Layer 12 of a small transformer language model trained on English Wikipedia (15 layers, counted from 0, width 128). Numbers have three digits each and are written without spaces.
A neuron adds its activation times its output weights to the MLP's output. To switch it off is to set its activation to zero at one token and run the rest of the model.

Output weights of the MLP neurons that the questions are about. A number n stands for (n - 500) times 0.0014.
n33: 545582599489428647613603506544557600614364520309662716610461544553498319589641565610438582591348462506395496388661313550558395266281355425501598693320546466568539452514476416542542400228617542503485516407622418537485518514629484486309523591547472453458409332605581480446393490393500426520412386611486533568367525622514628559425704596314464474455486519446541393339478493600520372656393
n43: 589588312475497388489635587477669471364559593330594586379387338388602585497355541454687525370486458666656649672461475407442540274335619363390443589260497514640445453430422553493551595438506623614376574271729387614524393468424496388598595415427391475338560564483478397549472518649399358493416590633402482662440633708643626521510446558417395532353431558567325492485603435515525511704640
n53: 607432446658302182423567487456460499632539474565501574585488396368453522674513551666616584521650330402600516551504446285486681556499398570370459445404542437603435352580560542701725535460559542586653404797592486478238647490576406517277470341755503394377525447631542428704651410593292488562429434281561567504292794213431553502499676505491712415444423513472658581560547090492366491427484
n96: 435245397441458441358614558425349518517438619518480545468614513734477577572527570555588434447527391626478415565507462446610480581483437395342388450494646518644591533391419625448405543683656621450643562335345584651406467470695343477475507502485366726567257422478476718520565603651333450504470509533356647443497555584508581589604398421395628576430552408554393436542220569446590547519491
n112: 540497486579390428498580289364331522390453499208581612463323482797591436630466661589576419331422628515476423395573619560484497571625502545471337433254557762481371409354624588616660309351633470478650422266573566463503669529532559467359588538426534709433650502411295675584412460562546482450597344494527464430336531602641316620560679588411186324644631571636454501507504222537734526542510
n166: 621440583458307605460527363615704354349474564430481493604390644667417465573206585519335329591473649461314488441572584342381544419569567324442730729234684778392380558538372485526546495521463409655539424515593332522405480415549529531393629552681374522432330358540544612274615628616604383494493031546479458634409447384501580503507506460617084250725891459699753572406591612383323473625518
n191: 599449552437559370607619439525463238378422656455396457625598688488370663646479364581536448585413540530544620433307562490598546431351605419605573513649583741610448561488433471493325548665541493589660404338483521427428472557427560337403588492628363573358443470588358260581598582519381555352454383516444404418639335338667589490555511225629522547464493509470543445387480463501607508572531
n197: 505529576324406519554532366547495540384626473624531557440433489442535537630394501384439567476456522449512470407477573483568530509480514433456646573508507599417570356506463408532448488511418448469468502377476651427473589426508518492448491578606405464523419652489599532614374670363634525485360087646538254535501593571491496553619508469907179506400542610532619501381502470524617456503483
n233: 306546520453632593569576477602528367512367521557515506558704487354438539508531552422434389267429416471572573600467355415684559440330422628430521574469513487460421509555398545580460439543567475401169359517536397536446688235384504600635821426533524522584422401507533418415640570412584460733431630565598448456465309585499419544448488448369483490486527568539818628461492510642626627494562
n248: 610418424429431462495548519359515494484690508576499748483579396598419354350536405535538522570544633673603716550683495401462463578475547498489600605417566544395507484476512399588452436558460651566384558438596562560444368555270348374460597582414429574524547548591366481457624444560531389448445874400616434600473690444431445452393362457386368577465431614411583520530697453167500319439578
n312: 577529501557583437529642309351675339552410388527674337516646558492736470275455535463664477460443589645350637481540492334390432674480612397676509508702367393404434400363542695387641381720473609539542503532363565183560200547343603501479638473443553439637385341638498348550503502695488518603678504511402544580591587256477665525521199625521571496371540454327654488552638426238547341539461
n348: 461623619532509496555537466405613605668465470517457432414477478588429456583446691361634543681507492441659427434540494611706414476637412593397515599479366633449576522243660482502275356347511303598492486515404454747567722429433484459548438590605332566635246477550618619506393493546753495495359335590330559663500416446377510473502489382507438649424623417434467488474497513494430486519561
n358: 598490631511319373421596520441516409460452403651702429488582527803432686582454417395493672532711637454445516417447450619507625224443570446412394551500525573660517596445384392380512551615310727566179453471593596594506654467377551534683443559462458479424479676464432412473530412629472558529333543555416367539621555532542550353287544346593390426469228526518473501658617638550365535496450
n368: 472379486505547412589437642511441574344517480418493441388528543426513488344474503395447468593523506520429603439406401577604391317508495408509352472506600495432550633461482520519517377553416535465521499625493575412595561498431521443535589506612483284443574447321568547469535668314493418630231253636510607397574495711637605550505584528680454477649515519442440529569578578511500528470530
n376: 521429681561472628363367405464577495471549377335645175399479523498584536554433454330480532320603670467613337497678489542705583375762567490313668510529449457493523370428611478676480625567596646518548576305513492406555427441319433501580338442551514411397514544479595452440574435593617804393559302531492552623396356432503364510493553436441356538492522403619515580343680607686512488450450
n377: 326641455588535718582431563538322346414411588179489498569527434559355577555357634481472695328559491536516575494618536413496457561492397471557589491376566506515478447457476575723557487454552529463796423393538435512571314426486446340404547570548388467567554557485591730495461440288469348623570515606358432680336390393424571441532473620428506450576460501626764498401651625480519496418510

Each question names a token from some text and the token that comes next. It shows the activations a of the neurons there, in the order above. A number n stands for (n - 500) times 0.012.

Then comes g, the gradient of the next token's log-probability with respect to the MLP's output, scaled to length 1. A neuron's effect is roughly proportional to its activation times (output weights . g). A number n stands for (n - 500) times 0.00072.

"ard", then "b"
a: 498500487492500500500548493499486683721495500488
g: 491493487385559143632449548487370660372536343372445517593455308371541698506539471435817368453443732629355436403665626418459562455563338461540429454508496628655606513582471622606595641627474716707291531507610384396445669676707399426399508494334660334290769469488425474676338489551546578497168501431497702333615586364541388484407611587603439558527281592493503383535508325683347577253564
Switching off which neuron hurts the next token most? n358

".", then " H"
a: 486498488494491535489491490726497488497505493486
g: 464573622593582529415361675547213412519474362627314698355509495487377477361302586580749575560542413418450579686593422573638273502621532566628669529649463406479412520408206575695491474763651585594404413344685223578491366288504438458630514502639628457519341542511669254480333528514550859414556456484589429480498586519232347354730535471546396338534377551612401675537590422423553389330586
Switching off which neuron hurts the next token most? n248

"ak", then " a"
a: 500494499699498500488582486492499499487660500498
g: 413368772544313580632461660579418347626581472491444593692701560520477440441494777630612700388306256596452616659458371297521300613582365443620452594614510520474359614421245815341376392464652344497523536579417598371449636389586325444402281596725437434557451604628536406470637629473364560376497518291466597609533586361557576606368621321645408443432526642599622614392481635371456363305275
Switching off which neuron hurts the next token most? n96

"f", then "ang"
a: 499490765486500500487493493493500498500503490499
g: 426588456569511430238696422482404546483428624631403350500679514370405373652510426283485596729610572448365518565732412517586926375647660455382446445471583596534460486818334399398379480529658568441678356421470663402454557370713438332564358374701453572390469416525454548568364158332486593413407369528432692455697601505297617447440528515630634700689602444412579589519444300451417534352576
Switching off which neuron hurts the next token most? n53

"om", then "ew"
a: 498500500490486500500500500497494487531486974494
g: 453460449508328303626581664439380668602503350510472543659653477436745630484524478660210614400639396455477367366622522438511316480606914511430637584437369483448543628465609316518577492576436550319384746537693326484582464310408562350564580720374335380387656404439583350350572577439692486423441501206625549663539521354515537447492592643534488534189373447634395676486443597690412664325481
Switching off which neuron hurts the next token most? n376

" than", then " the"
a: 574614496587491498500563500527500500500488701493
g: 424291477540596527186355674575547354640522525394321553547401523568627497587606568766549598365624433607510424652497435382298381549630746435501216482609673473625332548414289481463366661575439455815411533247471582465625390359563382350534507588443525213583586426521436641620700665495437377618686570474453258461554540665622375737484486487503536379351248455362646491631530590460554617320455
Which two neurons, each switched off alone, lower its probability most, in order? n96, n43

"et", then "hn"
a: 499499504505494500488489606496676494515583690525
g: 418497506632435359393543297331559569366609721402621579408628548373540444567542437645750567497618535560474793600369423633380490414593833453383358339730517413454693401256565472462683314496332606390568555329316424613433445620376544493462677737244569569614434411636272561558407478499251337635690418532420585473596551506568473487428414435426708542329364346535589540560619411294742414561567
Switching off which neuron hurts the next token most? n312

" bl", then "ock"
a: 609609500498500500500496490490500491500487500500
g: 440429495532402316256655556593494451399374389644453550574190324359469438426446372486428318415473531615411523591428424408493503448567728762294489632750451382487247526517466327461513624373393410456330313457458422722441581581456552381583739502371466689569581585438517583353511647555569445522609610782577583602685436523610661736408382419457353773600402616811473680530570432525294556343667
Switching off which neuron hurts the next token most? n43

"y", then "."
a: 500499498493500487486689489486500500489500494500
g: 353386439464494248433670453529422382508735483543780424522269611676256458584307286344491656369446606489403634558360545623452325486332610642379675555630745480556733461652393545462590567603483656269456432475334715360610568491674479521489533575567367444666497517311699457539442642485453444419464604417583341388530660451482437582723259343587430480555465338650599373246519451405738646477598
Switching off which neuron hurts the next token most? n197

" who", then " was"
a: 500488500492649641486646500509487500488486486490
g: 332499669243548425555428491399396571498389385306413692456315623770537526621585577514340509582386449506578546369317377385489488379487697650640657332439633510731590291456348676498674561583518405456455531443548583608484719505403398583595344509430634432408553606403567537549398493341326496517477458238404520394450446716599602381636542454607521551666514522430361235542279413934801423509684
Switching off which neuron hurts the next token most? n112

"el", then "f"
a: 499500500499498500508487500500496568706500499500
g: 458516388397527349443492478610489369600660464404314545269352525479548463551596517599859502577514356678242298546534658436375589515517557522358806391498546670447454581078672611479675609638443472444370550598598502682424269650435482293533451595494629399585464349556390596568596683670490450359521587368389421648533666610422609622520350518292553333357356518447528613413377587565671321695331
Which neuron, switched off, raises the next token's probability most? n358

"or", then "v"
a: 500500498499499500500500538490500569696488486500
g: 461626635342455191364814496628365424573396435493536449601528420423699467385662484688397649580514357411281404392426538549350585509398646511436635431714237652465257298355567652700403555614542465450586532611574517470488549576490546301478422389753730581616450504528458542506461421422664753581376581373662446558542597300289284802569410529432459455600361452496509354315652610491551590581304
Which neuron, switched off, raises the next token's probability most? n358

".", then " S"
a: 491499487495490509489491492731498489497505489487
g: 569754647507369602420571661509456545395648631625414506401388436465401442380300730500457382444474573686335558595389549381611607365578529647674603570840636430602538481545191514357555572591764328466492468432410426511521378453512541549800351421474643322506362582398432279551382283569731721527663421552414598602570467493289264446477612386469355661622491521363483681470475543485220493321374
Which neuron, switched off, raises the next token's probability most? n248

" and", then " mov"
a: 551498500497728560490656500495500486497492486500
g: 624612539518550450514585406533530491448504350289746549440505575593360460364488349424638232470322671466392508475478640495516411498395391703621678431390602780366659476286428152597583522640531715593733518644576485595424479456534387491427559311486412604417314413322477396332507433518497592534458494294719622362371397611601595699443390297473535499497897452547561293499637615391400539729670
Which neuron, switched off, raises the next token's probability most? n197

"il", then " on"
a: 498500500525499500500512500500571497490797500500
g: 484602551515465572449460768494378432599437386366443256550280454567426503453634513571522505705687547508648393519541470496358457512667314429718512428494640421218360543555389561529312332395542600265474456543397455537457584426644483833342589599539409671554537625353517717368468584529249343345550503219218534339605349562673577524464481265566500712476439436547685727544560644407662617732554
Which neuron, switched off, raises the next token's probability most? n312

" O", then "il"
a: 491500500500496500863500500490500500500500500487
g: 466427494551493605345600291446706478548336761299432400717708636442421709406439393639521480735430406541691406590436635632491402329321439363472447548313543505546689546471338525357541661393413604494632449485596481542633648739402415478472560465210386503514633477640638474542383377450453362491451489291329418306485484600125388573455452699583547628850633599647513428571426322429653583476591
Switching off which neuron hurts the next token most? n191

"areer", then " wh"
a: 500497500709500498497804490515491496496486499604
g: 433645507422622535430348423394383693553599525535466704580689625460637264442546550574595687534622526303674366590614519331496412588595213502532580374667390492426520771399372260624519500520479537880289367498474413602573370120507466402533425316583508609363643431379481757477416523611659484436570398450650356467472403625503343395520523333407384499336361535525415568364737658631664563592446
Switching off which neuron hurts the next token most? n197

" of", then " this"
a: 668496500500494500487494500488500500497498671500
g: 375253562802318467670494583530374413635646708324540593601561469167542405544532562376405376595520473606607425614788614565546736655559262649532704254448368446534434492489425431536451301606359458413455648391357523513382445498645511393356597482479364699510467384405360359556643486541513408567399404603675553465341660623526601362486458358434572409507594342361526412524590496384723420902627
Which neuron, switched off, raises the next token's probability most? n376

"ol", then " and"
a: 500495498500500500486492629492493500540703497500
g: 498619604532570613537684337380423418652708399574611678350403645749367445502429601426499539505516529405510614369387573376556542260538632708409527420541296458381550593470267362475438369769663414343371443583210384444480445382439353565500515627791578362459625531360590478476330634216360412473436381340516605444821449459545621524422679534562403482440634557431601784634633514314759538530438
Which two neurons, each switched off alone, lower its probability most, in order? n368, n233

"b", then "g"
a: 499486568500500500486490500673500498495490500486
g: 574819575418313504737516481479668417473312418464456540416489497513469557552470561297606527274324570456300602469449524471533785548686403638568523790643534417638611516142387555529248583503459328550620406412211413381648583305534419510637281604590510626486536555556598433529486516650559676589431316146491654282513552558599584451461599378541405552578558526410443450525640372706438517250542
Which neuron, switched off, raises the next token's probability most? n248

" |", then " 7"
a: 564487486500499500491495500639491523492494500495
g: 535483448537424469468526491671473415490429597364484644536498415452527537373479676524664749724441314425272774681636411441432401491557605158504717588470647473613295674577425262587524306491455586408344140742579553518465519502243368554630363463484564569514370505461662582462353513408461594593480450264451332429361673454329681612609595469472476370580743426393488477543831483486527676467550
Which two neurons, each switched off alone, lower its probability most, in order? n248, n33

"om", then "pe"
a: 488497493499500500515496488498486489499625488500
g: 196409472553444535791318433433244483638560610520678505552528571449286440562523477420409842434223513701408645415482377590573687484480702650490504493303527575451359385334754377564540587571503300508737406576463479526739517412460683625591376524470598701463566203449543534710505601300472507223527439488511434394264505612509386440629591375478546625413659638272533498488537601414447468514434
Switching off which neuron hurts the next token most? n368

"3", then " se"
a: 487500500497491613527498500487500500500500500489
g: 550545520571418545505395646217289619671461688576468610619506784396575463417592560409506212372613373558526556445633664631410734575288382385357353472571375316366449600419518249619653480455539591782573410625754535512548631397481466527432510418583369619460346508386346491188481470643733583476546496225498514384568505412431614786252520419467454563501528498564763410519576536330393620454504
Switching off which neuron hurts the next token most? n166

" are", then " n"
a: 580641500500489499594486500499499488500531487486
g: 384519644606606520727557694517309598367567395624534215416383456516447550462326417492452587677263152516694436498472344628459494463601409604436481666752596407474541329497375444449680554594598325600518453614525433576517478429542685459746450392560342665344230361499566540536626333401588667616593584666323435475745399471456602443309441463434378426361466476787573454729401751382534556460341
Which neuron, switched off, raises the next token's probability most? n43

"5", then "%"
a: 490500500500498548603500500500500486500486500496
g: 472435491465619404544521681446585344486612625413406491318519720441707456425444380702364413609638571496293407747430552590462454658484367454499402603807497335739543526487651367432276607665386413510339652617787259720427531477377563231522695502401524656553597530541254421437454487672647406233499518567628534611457662467351320474646316533467644554462412662553476514424441426341260376486524
Which neuron, switched off, raises the next token's probability most? n166

"a", then " 18"
a: 500500498516500500498581492592500496489488493490
g: 296547640554404490621489716486476581488366515369454360630499579611578395406641629511568572448647344459638440730695407414547455672325481346441702437434430558542400254611640472511456649604409624233532483488442475607569386499367419574583383196358564541671693461336596632631680761430457405575417547297297470439317483742504473509507414351433551240250635689499590461337513776532605657340412
Which neuron, switched off, raises the next token's probability most? n197

" also", then " had"
a: 500494500493486771752682498495498490492489500486
g: 423540552438435260468488441459312567450380582453681584457294708525433402694699512411375675580457507411568537513442508516558367315404705570635393420526558403613621185572354359543670486654479535436523746521520505599507656327376666437570420453499617476365724645262439533447543576385155582440601411352380342441424502546425414476919596406566606440559680693612483309504344367517619499564786
Which neuron, switched off, raises the next token's probability most? n166

" the", then " or"
a: 488487497499496500488508500589500489488492490488
g: 436473380417539535486483267312416470465449515600658443518634867741476507519396545418579435376516489590572524550404613456442498573565730566564592389459411393554421524247583426417447245489606585426741448564605485440190438425539386695463353570541435382495624508366429499599479649644351294392566511294501476471477675528458709524436592332649425799455347605512358600606650543070696708725452
Switching off which neuron hurts the next token most? n248

" B", then "on"
a: 500490500498500496759492493492500499500548500500
g: 600504320470580231434548471555636373473378428431308765724456706392609417500514512456294265591456468648649589528714542357525490403439468448531508609496475262616741704610417489324500482551536476341477491332520523466434455596546491668635456410806552643440457694467396523396375611534365498438325471725580326316546398252730591477332386613537465387630408592533420556553792631307405646324717
Which two neurons, each switched off alone, lower its probability most, in order? n191, n368

"-", then "se"
a: 609488488496500500500498491493500494497499535500
g: 533428580409406459648375596261180652482627727448238707519540552647725366363620503516378487585589313477299619483356507523603529617496373413295491314436578555377677383736774647579791434382589371342368608527677587535474569536584276573563449261327266550604389323485475508435543440493527430409653514585432560510348617636483743467581552449497448633369477562402755539411571426501493386638464
Which neuron, switched off, raises the next token's probability most? n376

"\n", then "=="
a: 489486496495492573489496486604499498493487491489
g: 339259623827500617611584372653377578416402621401385469375597403497542558457440419359342302520487580455291447597468777572697602392483414634400550587476412725328457406553402333529757354642492527543510613712580447375461456448608389457632642595574422633422428494473608643407446508384232249353517529589502551489518615339695582411447355470433659554449609404678886309476453279409682519643537
Switching off which neuron hurts the next token most? n166

" the", then " B"
a: 486494493491486500486486500610499492494490497496
g: 422480415424515534453400399646498597550506395672240664577339352299467456536741528519477607423632336445505635337571516497677288318489635585430317397589426430406720374668576555337343684592453336712432498485397513459633606652584455488572350535443586357486562648528671533793553415443644619673551511781291543458266420499543231522437450379537442364682506523549493522463568260808431257463692
Which neuron, switched off, raises the next token's probability most? n248

" d", then "if"
a: 495498491500500500499499531489500500487498486500
g: 339607459529487480728610576607554532469320542517542461521530510582676670566532367400428303735539272662554633408598549528423525452621287427577393463346525487645571554399382554376495404528418499611545947574617585579391353496530333248294316673476215499527422712477596333422727508549544500407524487350588648575423513355426517435458342681462611389555542407392568514477508208437603393402927
Which neuron, switched off, raises the next token's probability most? n233

",", then " def"
a: 495487500496619641498618500543500497500496517493
g: 692729564544476489645518375506655493524672340405557369446587370571467533444383571621507580555285538426120614445676383457476378636239486240304598536364455894471552379552618466598576453466467483476375574614626676630491630552561477481583704526450231608549516446626437590156425477430467652398575421633551412576578522446529242523446581594444459439321679332603607539533531739400216478360440
Switching off which neuron hurts the next token most? n166

" G", then "ans"
a: 491498498500490500640493496492496494500494500500
g: 375550416574576639334397651384398433539500703678643780498500509617352534507438466536437678475520442620290423374574503536378506413274575614274521510671507199461639356699662192348417745559537387397583486390427502676281737385469543546453844505430621426313553359437362523361435557530444794677510442538686563509389505402320451546333567501541463540658392505532422617544558393694668499345485
Which neuron, switched off, raises the next token's probability most? n191

"s", then " |"
a: 500500492491500500491554493497500487497486491495
g: 402516196491447544611592602629487601554412507576617414572617518568588606545319338713377473466376492403285256357333542401494537577320533601514341567538462419564634385495448641713428437544305386447634364364534592426573642377484335471603332590628523492726500514601361638565480556415266538141365522605576626574509519333651733690727514739584534531458480596515297631394379555321469305847485
Switching off which neuron hurts the next token most? n197

" |", then " L"
a: 561489498500497500498499500492494587512580494497
g: 609420516510575361290472468491664403536436428553470679615336400517408614539514628548657396690670422755600511332450303322682297444659440447442593397591471448598480431466461458509613394586560503355469652734465559801485502241614511454454457424602586420361158268644484486363447465413840535337373532614346497754544572292425620510473477515450543495344443508653615426628314449697478427477854
Switching off which neuron hurts the next token most? n348

" and", then " it"
a: 567534487487560654493569500491497486486487492496
g: 348332471586535474499269490271449468429455518384748497605377583657472326610701409325353305426809354541549477413550347525267580687503277609706672511620511363662580554462520526335572526423340614535591506443514599359563532388433489339608310513627433488642409460416420455644600419479335536578675458612434713352437546538742724460782284392535627489397522374575487401622430624372860486558465
Which neuron, switched off, raises the next token's probability most? n166

"us", then " R"
a: 500488499486500496489644495497500500500847492499
g: 559577370489433696317292415477545692469419383582321456653495230417481589488621414506480588507700436480590402721419468530458403396418472538437431575600282394495494628597468561518460492455626297548482502509506446544640574556597442520469592552532846523581207631562520341595437676378827687470352517840346626509275396517732412361627460489509396507398623463437383573455551509849422505156312
Switching off which neuron hurts the next token most? n197

"ru", then "it"
a: 500630499659495500491503486561500500498500491486
g: 500358533424444510413496604462391527407496515862605363337537473462472676590338556454411449690530793638477601408739524452559521485829531347214470340399572549438434480559191557446439418327348746487396625546451476651474442589499234603716266524606675405343462382773387530380771338585557406502559529497713393401562460684626342339520558407577423500565590386560526473460592382563675459408475
Switching off which neuron hurts the next token most? n248